Layer 5 of a small transformer language model trained on English Wikipedia (9 layers, counted from 0, width 64).
A neuron adds its activation times its output weights to the MLP's output. To switch it off is to set its activation to zero at one token and run the rest of the model.
A neuron's activation on a vector x is GELU(weights . x + bias), where the dot is the dot product.

Input weights of the MLP neurons that the questions are about. A number n stands for (n - 500) times 0.0017.
n6 (bias -0.099): 589,725,350,160,660,572,678,831,568,392,466,177,552,661,241,211,441,365,306,523,533,764,356,314,488,381,662,503,527,481,733,331,487,688,590,528,622,550,484,662,271,270,286,524,598,462,704,697,534,477,201,495,532,559,598,287,615,368,421,419,417,512,862,552
n13 (bias -0.026): 493,434,499,618,483,443,508,470,66,800,783,333,734,449,341,471,664,839,359,550,529,405,379,685,763,343,446,525,488,501,479,792,410,598,861,287,789,395,630,342,469,563,701,348,459,560,500,552,217,869,774,678,615,327,429,276,170,643,471,285,195,385,526,574
n50 (bias -0.044): 193,812,549,661,400,563,472,595,396,436,398,530,440,591,407,548,529,481,492,493,501,429,415,681,609,531,152,326,530,453,483,363,348,808,305,331,470,514,440,654,478,708,503,552,629,730,541,525,44,554,889,348,651,546,457,488,185,511,621,531,356,550,598,361
n60 (bias -0.068): 502,367,503,797,338,413,453,638,754,352,565,562,690,464,329,529,432,609,517,499,483,548,285,989,683,373,577,576,552,220,354,697,328,404,525,379,795,556,535,623,330,663,598,619,470,337,496,116,274,548,571,874,453,642,559,243,454,703,156,393,236,419,651,447
n95 (bias -0.021): 536,881,473,473,731,551,403,370,280,870,579,400,287,637,302,564,480,222,539,464,579,317,445,128,575,588,652,423,340,685,530,634,426,710,456,450,510,335,423,435,596,493,422,594,340,802,584,602,460,631,394,314,689,320,593,581,624,407,357,258,504,698,518,232
n110 (bias -0.042): 535,660,543,371,459,642,660,403,469,597,536,348,622,597,710,685,518,364,515,455,602,559,748,413,606,370,362,345,488,314,658,662,574,558,458,261,587,540,591,494,413,636,507,605,196,443,389,362,452,683,759,330,571,572,310,355,264,461,367,622,488,498,564,425
n145 (bias -0.043): 446,415,614,573,719,323,299,516,822,722,611,653,401,607,511,827,559,417,521,674,529,412,250,634,629,600,577,301,425,420,539,430,357,680,353,236,409,369,612,617,678,413,514,562,490,335,482,670,515,831,383,535,657,316,313,297,412,523,511,391,142,313,640,542
n158 (bias -0.074): 611,462,512,622,965,337,250,607,585,414,393,243,344,463,587,310,519,412,688,348,611,335,747,699,331,322,581,808,419,646,564,573,229,868,517,145,522,413,635,633,259,348,506,12,353,283,475,635,658,684,414,629,607,294,589,306,289,613,450,897,522,645,513,516
n170 (bias -0.042): 515,739,492,621,396,891,555,632,688,492,572,473,422,371,202,788,645,366,586,247,660,428,226,153,376,651,609,498,337,666,692,775,287,721,313,623,499,646,327,556,654,409,585,381,627,98,690,328,726,747,370,162,363,466,508,403,421,497,644,121,352,468,514,519
n173 (bias 0.006): 341,568,585,577,519,401,689,586,520,407,625,414,489,590,565,598,466,202,617,524,651,484,763,604,249,386,516,506,570,525,538,365,401,854,469,456,433,695,676,336,713,565,363,323,528,589,625,600,526,720,288,331,450,638,500,545,455,113,409,374,435,289,376,462
n175 (bias -0.031): 694,788,536,196,222,384,424,744,620,446,288,433,362,632,492,266,376,564,416,683,295,563,732,843,319,461,817,144,845,574,522,489,598,586,307,359,646,475,256,681,747,259,526,547,304,471,574,393,458,440,571,274,314,502,488,698,818,327,549,503,632,493,551,565
n180 (bias -0.031): 637,592,335,371,116,914,638,693,251,652,600,221,511,461,367,722,606,581,529,408,447,532,596,359,185,439,517,338,556,490,692,823,499,200,671,561,508,553,166,160,446,449,662,683,721,619,670,502,409,592,380,448,617,564,471,500,540,490,237,457,676,766,82,474
n183 (bias -0.022): 531,481,672,520,351,565,680,556,845,382,759,289,188,533,554,725,663,511,169,588,629,291,301,764,505,506,600,462,829,474,633,581,332,296,437,467,542,494,502,427,597,599,592,638,560,557,475,361,352,419,334,710,418,768,279,511,786,491,196,495,165,774,369,393
n189 (bias -0.092): 351,277,657,474,280,484,491,609,730,427,481,369,787,250,511,335,589,727,602,370,584,478,401,706,437,468,564,720,584,370,302,661,426,364,546,422,476,555,625,384,509,691,289,589,603,254,647,498,330,243,445,637,629,691,433,305,313,525,514,711,465,485,467,580
n192 (bias -0.081): 417,369,665,740,459,712,306,386,437,513,597,815,458,413,224,407,534,697,462,517,521,369,402,257,679,587,426,417,823,453,537,802,175,430,212,558,700,565,537,386,247,368,244,580,378,733,419,352,445,709,791,822,503,387,474,511,387,701,148,387,460,685,284,499
n226 (bias -0.021): 644,399,301,697,269,401,616,486,597,625,449,336,361,570,780,306,239,618,316,538,335,362,179,600,605,517,663,457,363,268,651,756,217,634,747,163,696,584,638,640,511,905,787,496,362,394,603,563,407,300,571,639,516,346,462,547,277,396,583,498,571,411,745,397

Output weights of the MLP neurons that the questions are about. A number n stands for (n - 500) times 0.00053.
n6: 442,736,573,403,563,729,401,700,483,492,590,499,513,455,554,309,508,295,731,341,667,632,624,183,555,427,282,431,564,721,661,448,456,438,457,653,528,539,322,709,539,478,135,576,748,278,479,560,692,294,502,354,558,469,560,354,461,520,494,502,481,464,340,596
n13: 571,649,504,326,663,610,449,625,785,642,540,460,441,579,547,370,781,468,379,700,592,383,510,745,414,457,353,520,389,663,736,229,581,576,419,453,421,218,291,483,301,556,404,579,447,317,586,569,465,466,189,215,454,465,182,496,799,309,497,595,631,497,761,720
n50: 393,341,686,311,352,653,578,576,90,860,599,370,613,399,582,498,583,487,321,500,640,294,785,478,661,640,627,465,445,794,505,620,600,588,549,503,272,471,596,310,449,624,418,428,348,503,463,263,477,464,507,654,304,626,528,438,494,482,525,534,521,327,537,416
n60: 407,687,744,553,481,586,651,441,395,234,763,283,690,611,591,221,501,532,291,499,453,838,453,671,365,267,311,780,235,726,499,278,459,605,611,295,434,563,541,341,483,265,366,606,564,493,412,932,612,482,433,266,515,491,521,535,492,478,483,263,684,400,847,496
n95: 346,278,126,384,194,265,469,652,757,139,193,432,645,569,639,697,462,618,253,496,547,621,581,772,381,485,521,576,651,338,308,380,533,467,555,548,479,741,650,669,434,520,369,499,583,410,496,512,735,507,660,443,465,882,659,449,667,767,85,547,482,306,439,537
n110: 549,402,514,441,409,422,579,672,639,527,280,287,454,585,487,606,296,513,141,492,425,607,695,466,601,498,431,471,565,593,551,400,540,594,699,567,436,552,489,538,368,722,583,571,548,555,575,804,366,325,447,403,363,597,252,355,518,523,315,397,509,554,684,371
n145: 398,579,516,644,584,745,499,447,678,550,587,359,363,384,437,306,666,568,786,527,586,390,329,480,504,615,578,356,312,462,506,167,580,508,410,589,589,647,584,259,569,355,463,388,674,550,380,443,678,559,501,551,346,385,575,564,482,340,560,559,414,574,561,549
n158: 826,440,385,510,750,518,495,238,256,594,387,340,616,527,493,519,800,436,540,326,749,280,619,760,613,511,524,588,633,178,442,431,631,522,595,420,605,311,821,702,334,439,575,290,407,385,196,658,504,599,515,386,426,329,469,400,503,429,371,719,453,936,207,579
n170: 357,573,488,673,509,417,545,272,570,396,819,394,640,549,786,384,551,477,626,466,548,666,380,799,430,396,397,498,527,456,600,300,506,413,620,292,464,362,292,448,488,380,766,495,260,414,332,561,667,504,506,217,540,771,422,523,709,533,549,604,619,224,582,465
n173: 602,535,354,225,477,445,418,449,564,395,468,435,418,497,353,644,591,647,763,580,534,404,342,624,386,556,567,377,592,498,291,650,541,450,404,478,489,406,623,540,434,479,407,532,503,590,545,386,348,468,503,738,507,722,502,395,429,483,490,579,563,494,567,680
n175: 385,439,418,202,594,347,544,603,414,270,369,470,213,556,388,767,676,558,670,558,524,469,572,283,724,573,592,428,675,547,453,379,470,453,540,549,585,253,629,412,454,543,545,650,569,535,524,448,480,610,402,417,536,333,497,485,469,665,409,513,605,589,469,472
n180: 419,388,492,646,502,478,610,648,512,371,388,595,857,480,548,551,550,287,630,405,499,413,493,756,585,440,644,480,475,332,508,430,465,548,416,409,178,159,388,521,366,500,594,653,459,832,433,667,490,610,331,335,345,592,477,502,666,670,667,483,554,284,796,464
n183: 400,497,210,458,656,294,480,527,618,409,314,553,670,511,644,620,579,296,619,579,457,610,573,340,575,403,370,635,500,522,527,172,549,569,471,378,507,456,557,848,532,583,405,578,521,612,433,331,741,766,474,381,404,354,630,452,598,598,520,546,402,350,715,316
n189: 354,345,459,518,520,681,444,559,396,457,561,528,595,598,456,437,502,529,394,528,643,711,648,476,478,625,312,700,429,686,552,553,306,674,430,569,613,764,478,381,344,340,319,421,597,311,390,582,507,508,281,709,633,778,374,462,387,551,528,551,403,376,631,358
n192: 782,676,678,613,423,403,346,512,349,474,423,287,715,263,334,622,688,402,611,427,522,254,323,248,637,419,730,550,375,585,582,410,410,421,773,602,434,288,327,627,323,826,586,452,381,971,452,576,502,323,497,636,448,374,637,564,371,384,576,434,715,504,448,267
n226: 496,717,693,511,548,662,311,559,542,579,358,671,558,344,449,662,503,354,559,547,576,511,713,303,460,631,131,504,509,521,437,281,399,591,227,548,443,547,456,521,503,405,378,396,384,719,618,414,654,410,622,473,569,611,542,334,518,527,601,701,405,323,485,693

Each question names a token from some text and the token that comes next. It shows the vector x that enters the MLP there. A number n stands for (n - 500) times 0.0083.

Then comes g, the gradient of the next token's log-probability with respect to the MLP's output, scaled to length 1. A neuron's effect is roughly proportional to its activation times (output weights . g). A number n stands for (n - 500) times 0.0011.

" However", then ","
x: 763,296,488,581,731,553,582,225,362,641,615,488,622,587,88,357,400,654,289,602,486,404,355,434,408,730,554,538,392,799,455,440,593,494,543,517,370,314,601,443,570,461,579,471,473,561,310,615,667,405,583,402,495,601,401,470,695,683,607,467,361,409,647,339
g: 581,518,467,369,548,631,578,524,497,454,604,560,625,745,503,350,374,513,741,460,390,477,489,768,321,597,481,327,409,424,574,401,512,481,347,391,719,441,532,466,441,359,564,432,623,264,518,704,505,619,344,452,430,396,453,315,707,507,443,525,488,526,551,646
Switching off which neuron hurts the next token most? n13

" He", then " is"
x: 641,386,603,525,654,545,415,461,671,596,553,429,554,384,23,469,407,552,312,539,362,449,548,331,434,705,421,585,467,437,429,363,543,542,538,745,613,309,685,657,528,439,630,390,545,731,291,626,703,368,575,398,507,706,437,473,619,593,443,385,599,108,537,550
g: 473,431,609,655,629,481,518,555,573,458,544,485,363,576,456,392,509,547,409,308,469,690,337,346,311,522,405,479,356,512,499,299,565,523,488,635,464,557,420,500,965,389,549,568,408,502,399,439,673,462,350,598,567,447,346,708,445,574,494,506,656,610,471,525
Switching off which neuron hurts the next token most? n6

" Turn", then "b"
x: 569,291,575,380,418,755,482,416,624,413,570,402,679,564,381,680,349,635,328,448,464,396,722,624,474,626,487,462,273,33,312,317,596,562,224,558,392,574,641,711,489,634,639,583,441,493,399,550,607,391,531,541,446,844,579,405,480,401,639,460,645,358,645,485
g: 393,606,523,273,533,389,526,253,608,664,447,496,307,392,407,677,369,639,422,533,372,621,436,605,419,492,569,602,433,562,514,445,271,717,572,586,606,548,450,587,569,580,412,648,564,632,354,485,584,505,637,340,540,484,580,480,614,599,228,559,466,295,498,480
Switching off which neuron hurts the next token most? n110

"ush", then "m"
x: 595,204,341,413,613,559,561,733,462,579,526,377,442,347,293,704,388,527,154,651,536,515,447,673,368,707,523,375,444,143,208,415,595,495,415,667,395,668,527,571,550,544,485,387,457,486,387,583,739,525,676,448,599,697,488,430,627,391,687,631,507,492,583,495
g: 556,528,663,155,434,494,598,571,622,527,437,675,428,609,473,682,326,586,466,392,555,610,533,512,467,324,502,672,493,513,545,445,388,611,293,596,616,566,380,464,661,607,462,530,526,688,511,530,368,391,520,409,674,521,488,564,481,361,450,329,572,241,508,301
Which neuron, switched off, raises the next token's probability most? n145

"rop", then "ri"
x: 812,527,500,461,566,369,237,324,374,381,513,460,544,654,496,684,406,723,180,624,394,322,585,442,501,684,546,421,353,389,210,552,429,605,488,622,521,607,540,588,556,449,431,371,702,610,416,685,504,558,352,404,487,744,352,408,585,405,581,519,574,544,740,588
g: 488,597,523,449,443,807,273,546,434,388,524,319,505,466,660,448,454,685,669,390,638,712,545,431,405,468,615,398,523,353,460,490,304,446,692,611,473,591,452,561,382,470,520,591,621,507,628,615,370,654,520,506,548,487,401,406,573,523,350,527,237,392,588,346
Switching off which neuron hurts the next token most? n6

":", then " Ch"
x: 397,467,611,492,458,545,432,373,404,445,338,497,494,439,427,773,412,662,334,723,305,638,638,661,516,574,489,173,536,539,528,453,659,472,467,643,320,793,268,630,438,375,617,386,605,726,217,416,536,464,503,746,510,685,437,391,380,334,710,635,572,389,580,408
g: 339,302,388,632,599,496,253,457,513,410,383,549,584,427,524,523,579,271,403,453,564,463,642,333,499,552,467,349,559,397,363,517,349,391,583,633,516,421,570,708,552,620,437,591,499,509,681,256,547,549,405,616,635,569,696,587,467,574,606,432,498,391,760,560
Switching off which neuron hurts the next token most? n175

" Wa", then "it"
x: 653,140,559,493,658,445,489,390,608,346,462,289,442,389,235,670,460,557,317,666,430,420,563,641,403,643,510,585,394,187,575,263,547,448,551,617,454,662,455,791,518,654,602,402,491,402,353,757,670,532,531,486,563,655,497,286,580,414,544,662,511,453,734,341
g: 623,440,644,476,677,572,258,623,474,533,628,491,726,365,436,678,631,570,490,451,524,383,501,454,363,316,464,353,587,418,418,369,469,747,541,406,436,766,427,663,456,323,561,261,517,696,413,531,339,566,399,441,510,374,515,565,478,597,495,540,535,484,507,501
Switching off which neuron hurts the next token most? n158

" well", then " hon"
x: 490,328,495,456,480,625,486,383,576,706,595,402,513,598,271,504,299,490,232,693,323,294,541,297,455,878,507,663,329,372,481,620,681,563,445,503,450,404,673,604,593,449,565,451,506,487,315,660,532,592,342,393,600,664,452,433,455,485,666,413,710,349,634,555
g: 625,611,426,555,547,445,420,620,536,510,252,610,593,402,500,582,491,350,425,596,685,349,642,572,531,513,644,541,505,484,324,620,479,381,299,646,607,559,612,470,235,563,383,411,622,762,484,338,490,350,499,398,582,344,613,510,485,473,454,348,339,496,637,628
Which two neurons, each switched off alone, lower its probability most, in order? n226, n95

"na", then " Go"
x: 605,303,562,398,580,510,371,553,673,471,467,488,510,402,430,483,342,650,172,737,409,467,643,551,486,581,385,460,539,220,295,404,646,406,515,823,388,620,362,645,373,522,677,330,671,466,370,607,662,449,486,489,529,774,526,216,569,390,683,431,622,524,705,512
g: 484,579,516,403,505,572,537,593,574,315,410,405,582,532,378,654,771,309,580,506,274,626,538,326,584,641,515,331,564,677,496,519,321,377,652,524,451,425,441,584,569,616,549,589,551,501,478,377,380,507,483,539,526,536,825,444,344,401,450,588,578,463,358,275
Which two neurons, each switched off alone, lower its probability most, in order? n6, n175

"an", then " |"
x: 576,352,387,430,619,580,382,518,557,483,373,410,477,485,364,708,443,550,161,698,546,356,524,744,431,712,554,456,485,232,242,512,641,353,394,688,349,494,512,483,585,558,507,378,559,462,358,560,839,435,565,531,657,822,416,511,585,276,720,466,419,419,619,578
g: 409,528,706,788,537,674,592,358,397,494,577,546,300,491,578,312,605,494,463,618,725,583,590,338,496,594,403,543,436,593,412,493,511,424,440,614,437,732,549,408,696,343,533,428,476,492,413,542,446,368,382,580,380,444,588,491,217,499,523,449,469,475,329,648
Which two neurons, each switched off alone, lower its probability most, in order? n145, n189

" album", then "'s"
x: 709,305,447,634,495,681,432,420,522,574,560,550,631,548,437,657,324,315,173,620,493,241,677,371,363,791,530,417,534,303,604,426,610,587,413,454,586,676,534,621,636,509,660,381,447,527,299,446,660,398,259,546,453,646,496,483,408,353,744,493,518,323,636,450
g: 549,376,503,370,543,342,504,524,797,481,514,394,477,458,444,678,553,452,487,624,407,529,546,561,306,547,536,476,729,454,411,418,506,371,504,581,776,447,480,564,646,425,489,421,700,342,322,648,638,340,523,385,454,463,480,572,544,490,359,373,342,539,488,799
Which two neurons, each switched off alone, lower its probability most, in order? n173, n145

"ule", then " can"
x: 687,291,450,577,638,432,601,577,531,513,503,526,522,372,266,551,402,713,158,584,453,338,569,577,425,665,442,411,558,218,319,426,293,611,397,798,364,799,429,475,721,424,533,497,356,626,396,691,670,417,479,407,555,742,462,466,555,501,671,599,421,424,612,466
g: 646,655,478,706,547,598,486,416,541,454,816,435,516,527,405,373,368,466,590,546,478,521,566,396,533,537,378,556,337,650,695,594,333,489,504,554,412,422,394,422,699,222,470,574,488,491,563,648,579,457,357,364,447,379,586,226,401,511,539,408,617,633,416,582
Switching off which neuron hurts the next token most? n145

" \"", then "99"
x: 497,373,539,382,519,411,505,320,429,719,456,440,590,538,356,745,310,691,257,594,271,400,596,661,581,762,402,591,235,483,763,401,525,516,480,433,347,472,727,614,592,522,481,342,442,652,274,344,695,345,598,567,640,723,578,343,447,439,520,624,658,385,462,460
g: 372,537,432,522,647,543,739,595,393,460,443,447,344,328,640,595,421,604,455,434,595,594,423,700,468,310,573,641,487,555,560,662,734,547,452,478,401,656,342,317,519,389,539,620,630,492,450,588,334,512,589,622,468,390,394,372,422,540,384,601,276,650,367,407
Which neuron, switched off, raises the next token's probability most? n226

" Mun", then "itions"
x: 544,72,505,464,567,554,300,301,633,339,510,208,611,439,434,668,412,582,376,542,382,449,622,687,326,669,435,662,591,216,396,341,606,471,465,730,545,674,473,735,592,490,505,366,638,593,292,698,520,559,468,509,540,766,392,559,557,448,558,462,452,287,673,597
g: 678,408,558,627,357,400,379,402,293,366,593,627,445,521,391,481,768,532,441,457,418,617,491,550,285,402,540,557,440,391,607,453,600,479,515,574,423,488,408,397,528,554,586,538,392,337,472,700,485,666,435,616,447,433,616,445,491,680,659,796,408,559,546,257
Which two neurons, each switched off alone, lower its probability most, in order? n189, n60

"il", then " Or"
x: 537,270,390,476,525,600,474,368,569,554,395,431,546,506,386,612,324,550,187,639,484,427,669,737,433,572,519,559,408,125,179,516,716,432,336,747,369,573,411,577,585,504,541,509,557,512,314,602,841,464,559,618,650,761,495,308,475,352,603,534,442,471,596,665
g: 631,258,533,367,610,322,525,571,536,462,533,531,623,533,483,604,590,438,320,514,372,436,649,436,589,564,394,489,611,534,541,418,514,569,607,495,419,703,570,458,390,483,436,556,314,723,391,549,429,598,667,684,349,709,396,343,388,451,614,391,485,186,579,534
Which neuron, switched off, raises the next token's probability most? n145

" Bal", then "am"
x: 472,159,388,528,551,614,459,498,612,413,466,391,399,324,352,705,304,649,350,617,437,512,737,705,404,679,459,652,330,51,262,348,467,499,429,891,420,481,626,607,579,665,481,460,475,518,435,561,710,513,526,438,598,623,387,428,561,485,676,664,460,379,678,497
g: 176,552,391,544,705,732,488,683,461,329,527,415,481,384,555,427,423,571,476,357,678,499,400,470,728,608,691,410,410,448,405,631,592,451,496,570,324,584,448,443,576,574,387,461,441,648,568,366,711,457,391,493,654,603,324,526,529,430,490,489,388,461,621,451
Which two neurons, each switched off alone, lower its probability most, in order? n189, n145

"ing", then " the"
x: 620,455,570,528,506,527,421,272,350,515,485,555,463,681,349,563,416,580,64,637,434,297,587,327,455,734,487,463,315,344,416,599,542,547,425,626,306,515,597,489,643,476,520,482,410,623,395,604,543,513,608,507,705,688,453,343,517,483,658,600,508,504,842,434
g: 299,591,483,542,497,321,525,505,463,516,487,355,452,510,332,768,865,481,511,438,576,595,517,408,510,484,612,516,643,619,389,524,575,680,554,579,332,352,439,572,461,596,528,488,390,529,374,319,376,496,492,669,448,629,345,636,344,514,438,712,425,399,591,385
Which two neurons, each switched off alone, lower its probability most, in order? n50, n95

"Born", then " Conf"
x: 664,352,382,460,493,679,331,410,431,510,569,480,461,606,354,440,372,419,250,471,445,400,460,651,368,789,625,510,414,201,552,430,796,639,531,822,358,718,670,813,561,533,417,426,615,626,469,495,536,596,575,460,358,698,421,329,440,203,492,510,530,356,553,532
g: 299,465,566,352,319,544,457,552,466,503,310,586,568,370,485,720,463,424,464,748,362,466,581,608,659,673,521,380,550,616,460,423,297,357,479,548,479,711,686,495,451,480,446,422,583,575,445,303,419,385,558,693,496,654,686,460,445,570,465,358,487,507,413,687
Which two neurons, each switched off alone, lower its probability most, in order? n173, n226

"m", then "ith"
x: 659,311,445,425,715,479,492,601,556,488,511,458,506,426,387,653,313,676,227,556,426,547,732,582,424,634,523,554,436,108,88,556,439,480,361,777,470,544,377,647,377,516,623,190,486,488,413,577,770,516,610,495,607,638,339,497,532,465,725,517,618,507,581,427
g: 434,413,543,314,633,589,590,450,680,580,414,582,548,703,517,522,476,438,519,564,449,443,627,306,297,348,458,654,294,630,387,385,557,626,631,660,497,162,340,544,369,649,536,510,637,415,503,481,538,499,497,518,666,501,479,527,495,572,416,487,463,599,598,243
Which neuron, switched off, raises the next token's probability most? n158

"ru", then " V"
x: 579,237,484,313,481,489,425,478,554,418,533,523,458,463,305,617,462,566,236,785,452,451,686,709,286,649,379,435,519,116,218,481,610,411,474,883,416,397,353,610,458,422,546,545,600,476,340,596,765,520,618,589,621,744,413,495,695,558,599,444,628,453,545,511
g: 580,517,390,493,488,343,501,619,425,320,267,614,577,473,524,457,571,255,505,583,521,411,585,363,641,571,364,302,593,694,452,557,691,420,668,380,508,743,323,544,442,632,446,653,415,593,584,315,546,519,572,734,437,533,484,448,458,471,530,660,452,478,392,371
Switching off which neuron hurts the next token most? n183

" K", then "aly"
x: 528,117,472,512,558,481,421,612,517,411,486,455,393,360,335,728,441,535,503,524,305,452,664,799,365,739,463,444,523,257,446,261,482,355,582,778,384,447,428,740,577,456,570,95,600,531,474,516,665,559,711,590,419,575,354,487,682,570,630,705,636,381,600,409
g: 672,585,590,748,533,677,537,421,593,613,390,428,464,506,458,330,438,471,468,521,532,532,393,583,528,532,697,741,333,405,362,433,362,499,608,516,431,548,760,450,589,293,356,405,404,462,390,386,548,464,493,336,489,462,543,599,582,525,565,589,394,368,306,763
Switching off which neuron hurts the next token most? n158

"og", then "yn"
x: 751,397,435,406,673,441,489,474,458,437,619,423,334,461,478,757,241,556,143,573,504,444,684,410,377,665,573,564,326,196,418,469,659,511,374,763,307,359,584,550,574,418,515,435,566,544,416,605,511,637,368,410,686,704,538,465,645,304,493,570,528,588,758,487
g: 467,426,413,436,420,493,591,507,595,565,454,403,463,535,289,500,428,429,443,406,283,392,467,594,525,517,740,689,570,562,575,429,334,587,632,502,455,358,642,604,736,405,568,462,371,380,510,277,604,423,570,432,420,535,621,449,314,583,536,563,698,604,403,819
Switching off which neuron hurts the next token most? n95

"ante", then " K"
x: 527,273,352,553,405,623,404,350,553,563,457,439,555,344,441,508,339,543,206,661,462,360,584,605,435,647,350,288,353,246,143,507,769,575,470,712,465,709,545,680,514,609,596,464,487,419,435,608,865,480,488,593,498,713,504,360,557,421,675,544,513,434,573,748
g: 495,489,361,268,390,412,435,826,397,467,360,517,581,532,369,666,573,332,605,511,321,431,481,511,513,488,473,511,766,538,439,548,419,628,669,400,474,424,319,670,525,629,552,478,483,660,493,311,594,521,696,534,630,461,541,435,359,575,529,602,600,477,377,328
Which neuron, switched off, raises the next token's probability most? n189

" |", then "\n"
x: 521,438,405,580,550,674,288,469,356,367,304,429,545,439,459,716,454,422,211,485,469,465,620,513,414,622,380,369,380,438,538,661,574,430,451,663,317,650,549,638,458,602,571,381,544,853,480,373,862,345,587,842,596,607,445,465,460,486,675,445,570,236,445,553
g: 591,554,605,722,480,362,551,342,407,424,506,399,410,517,691,169,341,441,489,527,450,575,523,690,516,528,540,581,291,348,626,533,446,441,482,400,427,441,464,516,652,430,582,420,429,644,447,709,675,404,451,502,420,748,397,620,579,635,516,364,620,600,411,401
Switching off which neuron hurts the next token most? n180

"|", then " Y"
x: 530,447,389,425,516,458,473,641,225,517,512,316,552,460,137,782,505,485,138,466,361,624,568,345,452,817,561,487,400,486,500,558,583,472,450,700,535,662,630,534,525,585,424,299,602,705,295,493,669,483,608,730,447,422,475,373,586,430,631,597,502,521,446,580
g: 416,464,313,604,537,477,425,486,518,437,520,613,345,641,537,619,575,453,471,601,328,596,687,413,543,684,299,498,656,369,300,507,541,443,656,636,396,281,548,595,676,500,440,406,646,391,521,290,612,476,302,457,771,575,662,494,497,553,416,395,399,482,503,505
Switching off which neuron hurts the next token most? n6

"y", then " Bal"
x: 659,244,429,415,444,411,499,497,457,601,427,512,402,423,441,572,362,703,184,656,396,512,478,587,485,756,566,493,397,182,158,433,623,561,460,842,449,582,544,476,455,546,423,336,576,419,530,647,791,491,519,482,607,724,412,447,480,399,759,505,606,382,736,463
g: 560,592,409,395,356,467,498,622,552,330,375,633,427,438,504,618,634,396,543,591,337,456,643,370,578,486,243,272,757,548,412,688,597,563,562,497,630,614,358,508,362,661,603,627,357,417,575,344,471,435,571,703,476,449,569,611,465,616,529,503,432,448,377,342
Switching off which neuron hurts the next token most? n226

" Se", then "eds"
x: 608,252,433,442,465,522,425,502,634,513,534,320,455,296,181,705,351,491,330,540,525,447,711,597,470,840,527,498,509,198,538,293,568,448,444,547,521,538,617,650,567,536,657,465,449,414,279,813,777,500,508,486,611,641,371,552,336,448,537,660,428,434,723,305
g: 244,612,624,303,517,426,471,465,680,482,487,473,503,562,325,544,754,671,579,603,426,536,587,384,438,277,333,546,416,601,689,456,393,735,430,459,741,400,434,536,477,735,417,558,442,526,431,533,562,555,438,477,486,509,373,526,426,423,333,536,620,634,454,388
Switching off which neuron hurts the next token most? n183

" The", then " Mov"
x: 787,220,426,426,684,673,411,466,427,454,543,480,486,323,172,733,286,605,211,584,415,320,487,293,629,796,522,538,419,608,337,343,437,481,479,604,468,545,722,444,623,550,511,462,659,632,539,490,673,404,540,680,527,537,520,482,507,572,526,407,559,409,560,425
g: 478,377,420,468,535,395,486,620,389,369,416,526,391,399,695,647,594,567,382,348,586,623,666,630,377,693,510,373,594,470,495,557,589,396,671,491,589,713,702,606,309,424,580,497,698,430,452,389,419,389,405,688,589,632,601,362,402,361,323,474,470,396,444,435
Switching off which neuron hurts the next token most? n95

"We", then "'re"
x: 590,355,542,356,742,498,510,505,751,452,553,481,632,339,301,647,573,700,305,667,299,401,613,360,385,621,490,436,358,316,548,336,476,554,603,786,329,541,662,726,506,409,606,383,494,581,428,472,674,337,595,360,521,712,644,168,523,449,454,488,577,470,608,314
g: 479,506,507,517,634,590,476,539,584,563,800,606,385,542,468,514,694,482,598,555,345,658,372,421,235,308,650,440,384,452,485,446,610,416,515,383,759,621,463,310,599,531,524,539,512,338,447,491,530,571,454,411,435,554,591,337,704,278,636,523,450,383,376,473
Switching off which neuron hurts the next token most? n6

"izes", then " this"
x: 663,470,483,608,543,545,577,357,233,610,521,514,458,515,242,573,344,474,181,620,479,372,553,198,440,714,398,395,359,530,394,414,530,616,463,614,209,513,465,546,625,483,565,526,434,682,453,554,526,582,641,443,550,722,361,391,519,535,748,629,538,463,820,546
g: 541,437,519,545,520,350,509,485,439,675,727,240,517,618,404,562,649,639,576,553,475,554,532,592,356,593,496,526,473,831,467,407,498,696,512,620,184,412,520,535,560,453,488,464,454,416,302,445,601,435,450,527,260,473,511,473,465,649,340,625,481,482,550,313
Switching off which neuron hurts the next token most? n50

"ine", then "\""
x: 571,253,366,445,379,516,505,415,532,590,440,410,556,457,449,638,330,512,142,747,468,372,573,611,494,776,508,488,527,165,271,430,574,480,377,710,403,702,467,585,449,486,477,538,513,467,357,594,557,487,459,610,573,900,649,376,560,373,628,524,558,412,698,578
g: 522,492,678,641,613,616,418,324,487,451,758,684,538,461,763,313,490,555,422,552,484,670,352,367,370,476,489,476,326,383,359,370,532,436,538,563,253,715,552,383,651,530,564,370,453,390,282,608,394,488,491,547,415,568,534,491,496,419,602,560,604,580,545,544
Switching off which neuron hurts the next token most? n60

" do", then " for"
x: 723,371,664,549,583,527,414,227,407,490,567,334,530,525,487,681,638,436,222,683,395,378,663,400,327,559,317,276,430,484,429,428,546,534,468,543,398,435,433,703,711,449,438,479,458,744,260,644,441,538,583,351,642,708,500,372,607,370,568,552,610,423,811,592
g: 659,464,525,653,572,286,367,581,584,550,526,578,560,595,641,287,279,347,454,346,508,412,487,486,522,658,446,483,243,375,522,478,772,393,448,443,574,500,583,439,692,603,346,639,433,580,555,399,552,348,604,535,654,519,444,690,654,356,533,407,484,484,409,454
Which neuron, switched off, raises the next token's probability most? n175

"th", then "y"
x: 632,233,331,390,649,617,373,511,395,437,429,433,429,556,431,463,359,753,221,533,524,473,436,612,471,826,571,610,531,177,208,531,618,555,461,751,578,694,561,552,333,516,408,258,583,557,443,514,510,621,438,412,503,619,297,566,620,459,670,503,702,409,607,622
g: 402,302,439,212,522,511,504,575,486,670,709,522,706,589,648,566,497,547,491,508,275,489,480,577,378,547,510,485,393,685,455,377,492,805,503,413,366,413,611,363,544,458,516,489,761,487,621,325,476,517,397,353,503,524,566,445,465,403,472,317,561,604,539,634
Which neuron, switched off, raises the next token's probability most? n6

" a", then " double"
x: 689,405,538,287,504,857,483,381,371,454,431,452,428,316,399,711,185,405,367,575,410,265,407,228,641,642,512,371,447,489,446,500,533,340,446,507,524,602,532,625,491,472,676,422,542,819,573,597,437,571,596,586,663,556,550,344,474,635,683,482,702,402,624,480
g: 445,703,493,537,638,708,576,522,565,444,483,477,672,425,562,708,453,418,539,513,435,603,703,522,557,404,623,268,542,447,604,540,524,435,442,428,400,326,407,504,226,659,416,453,466,509,639,696,297,507,438,410,343,576,601,489,508,434,434,616,549,526,184,429
Switching off which neuron hurts the next token most? n180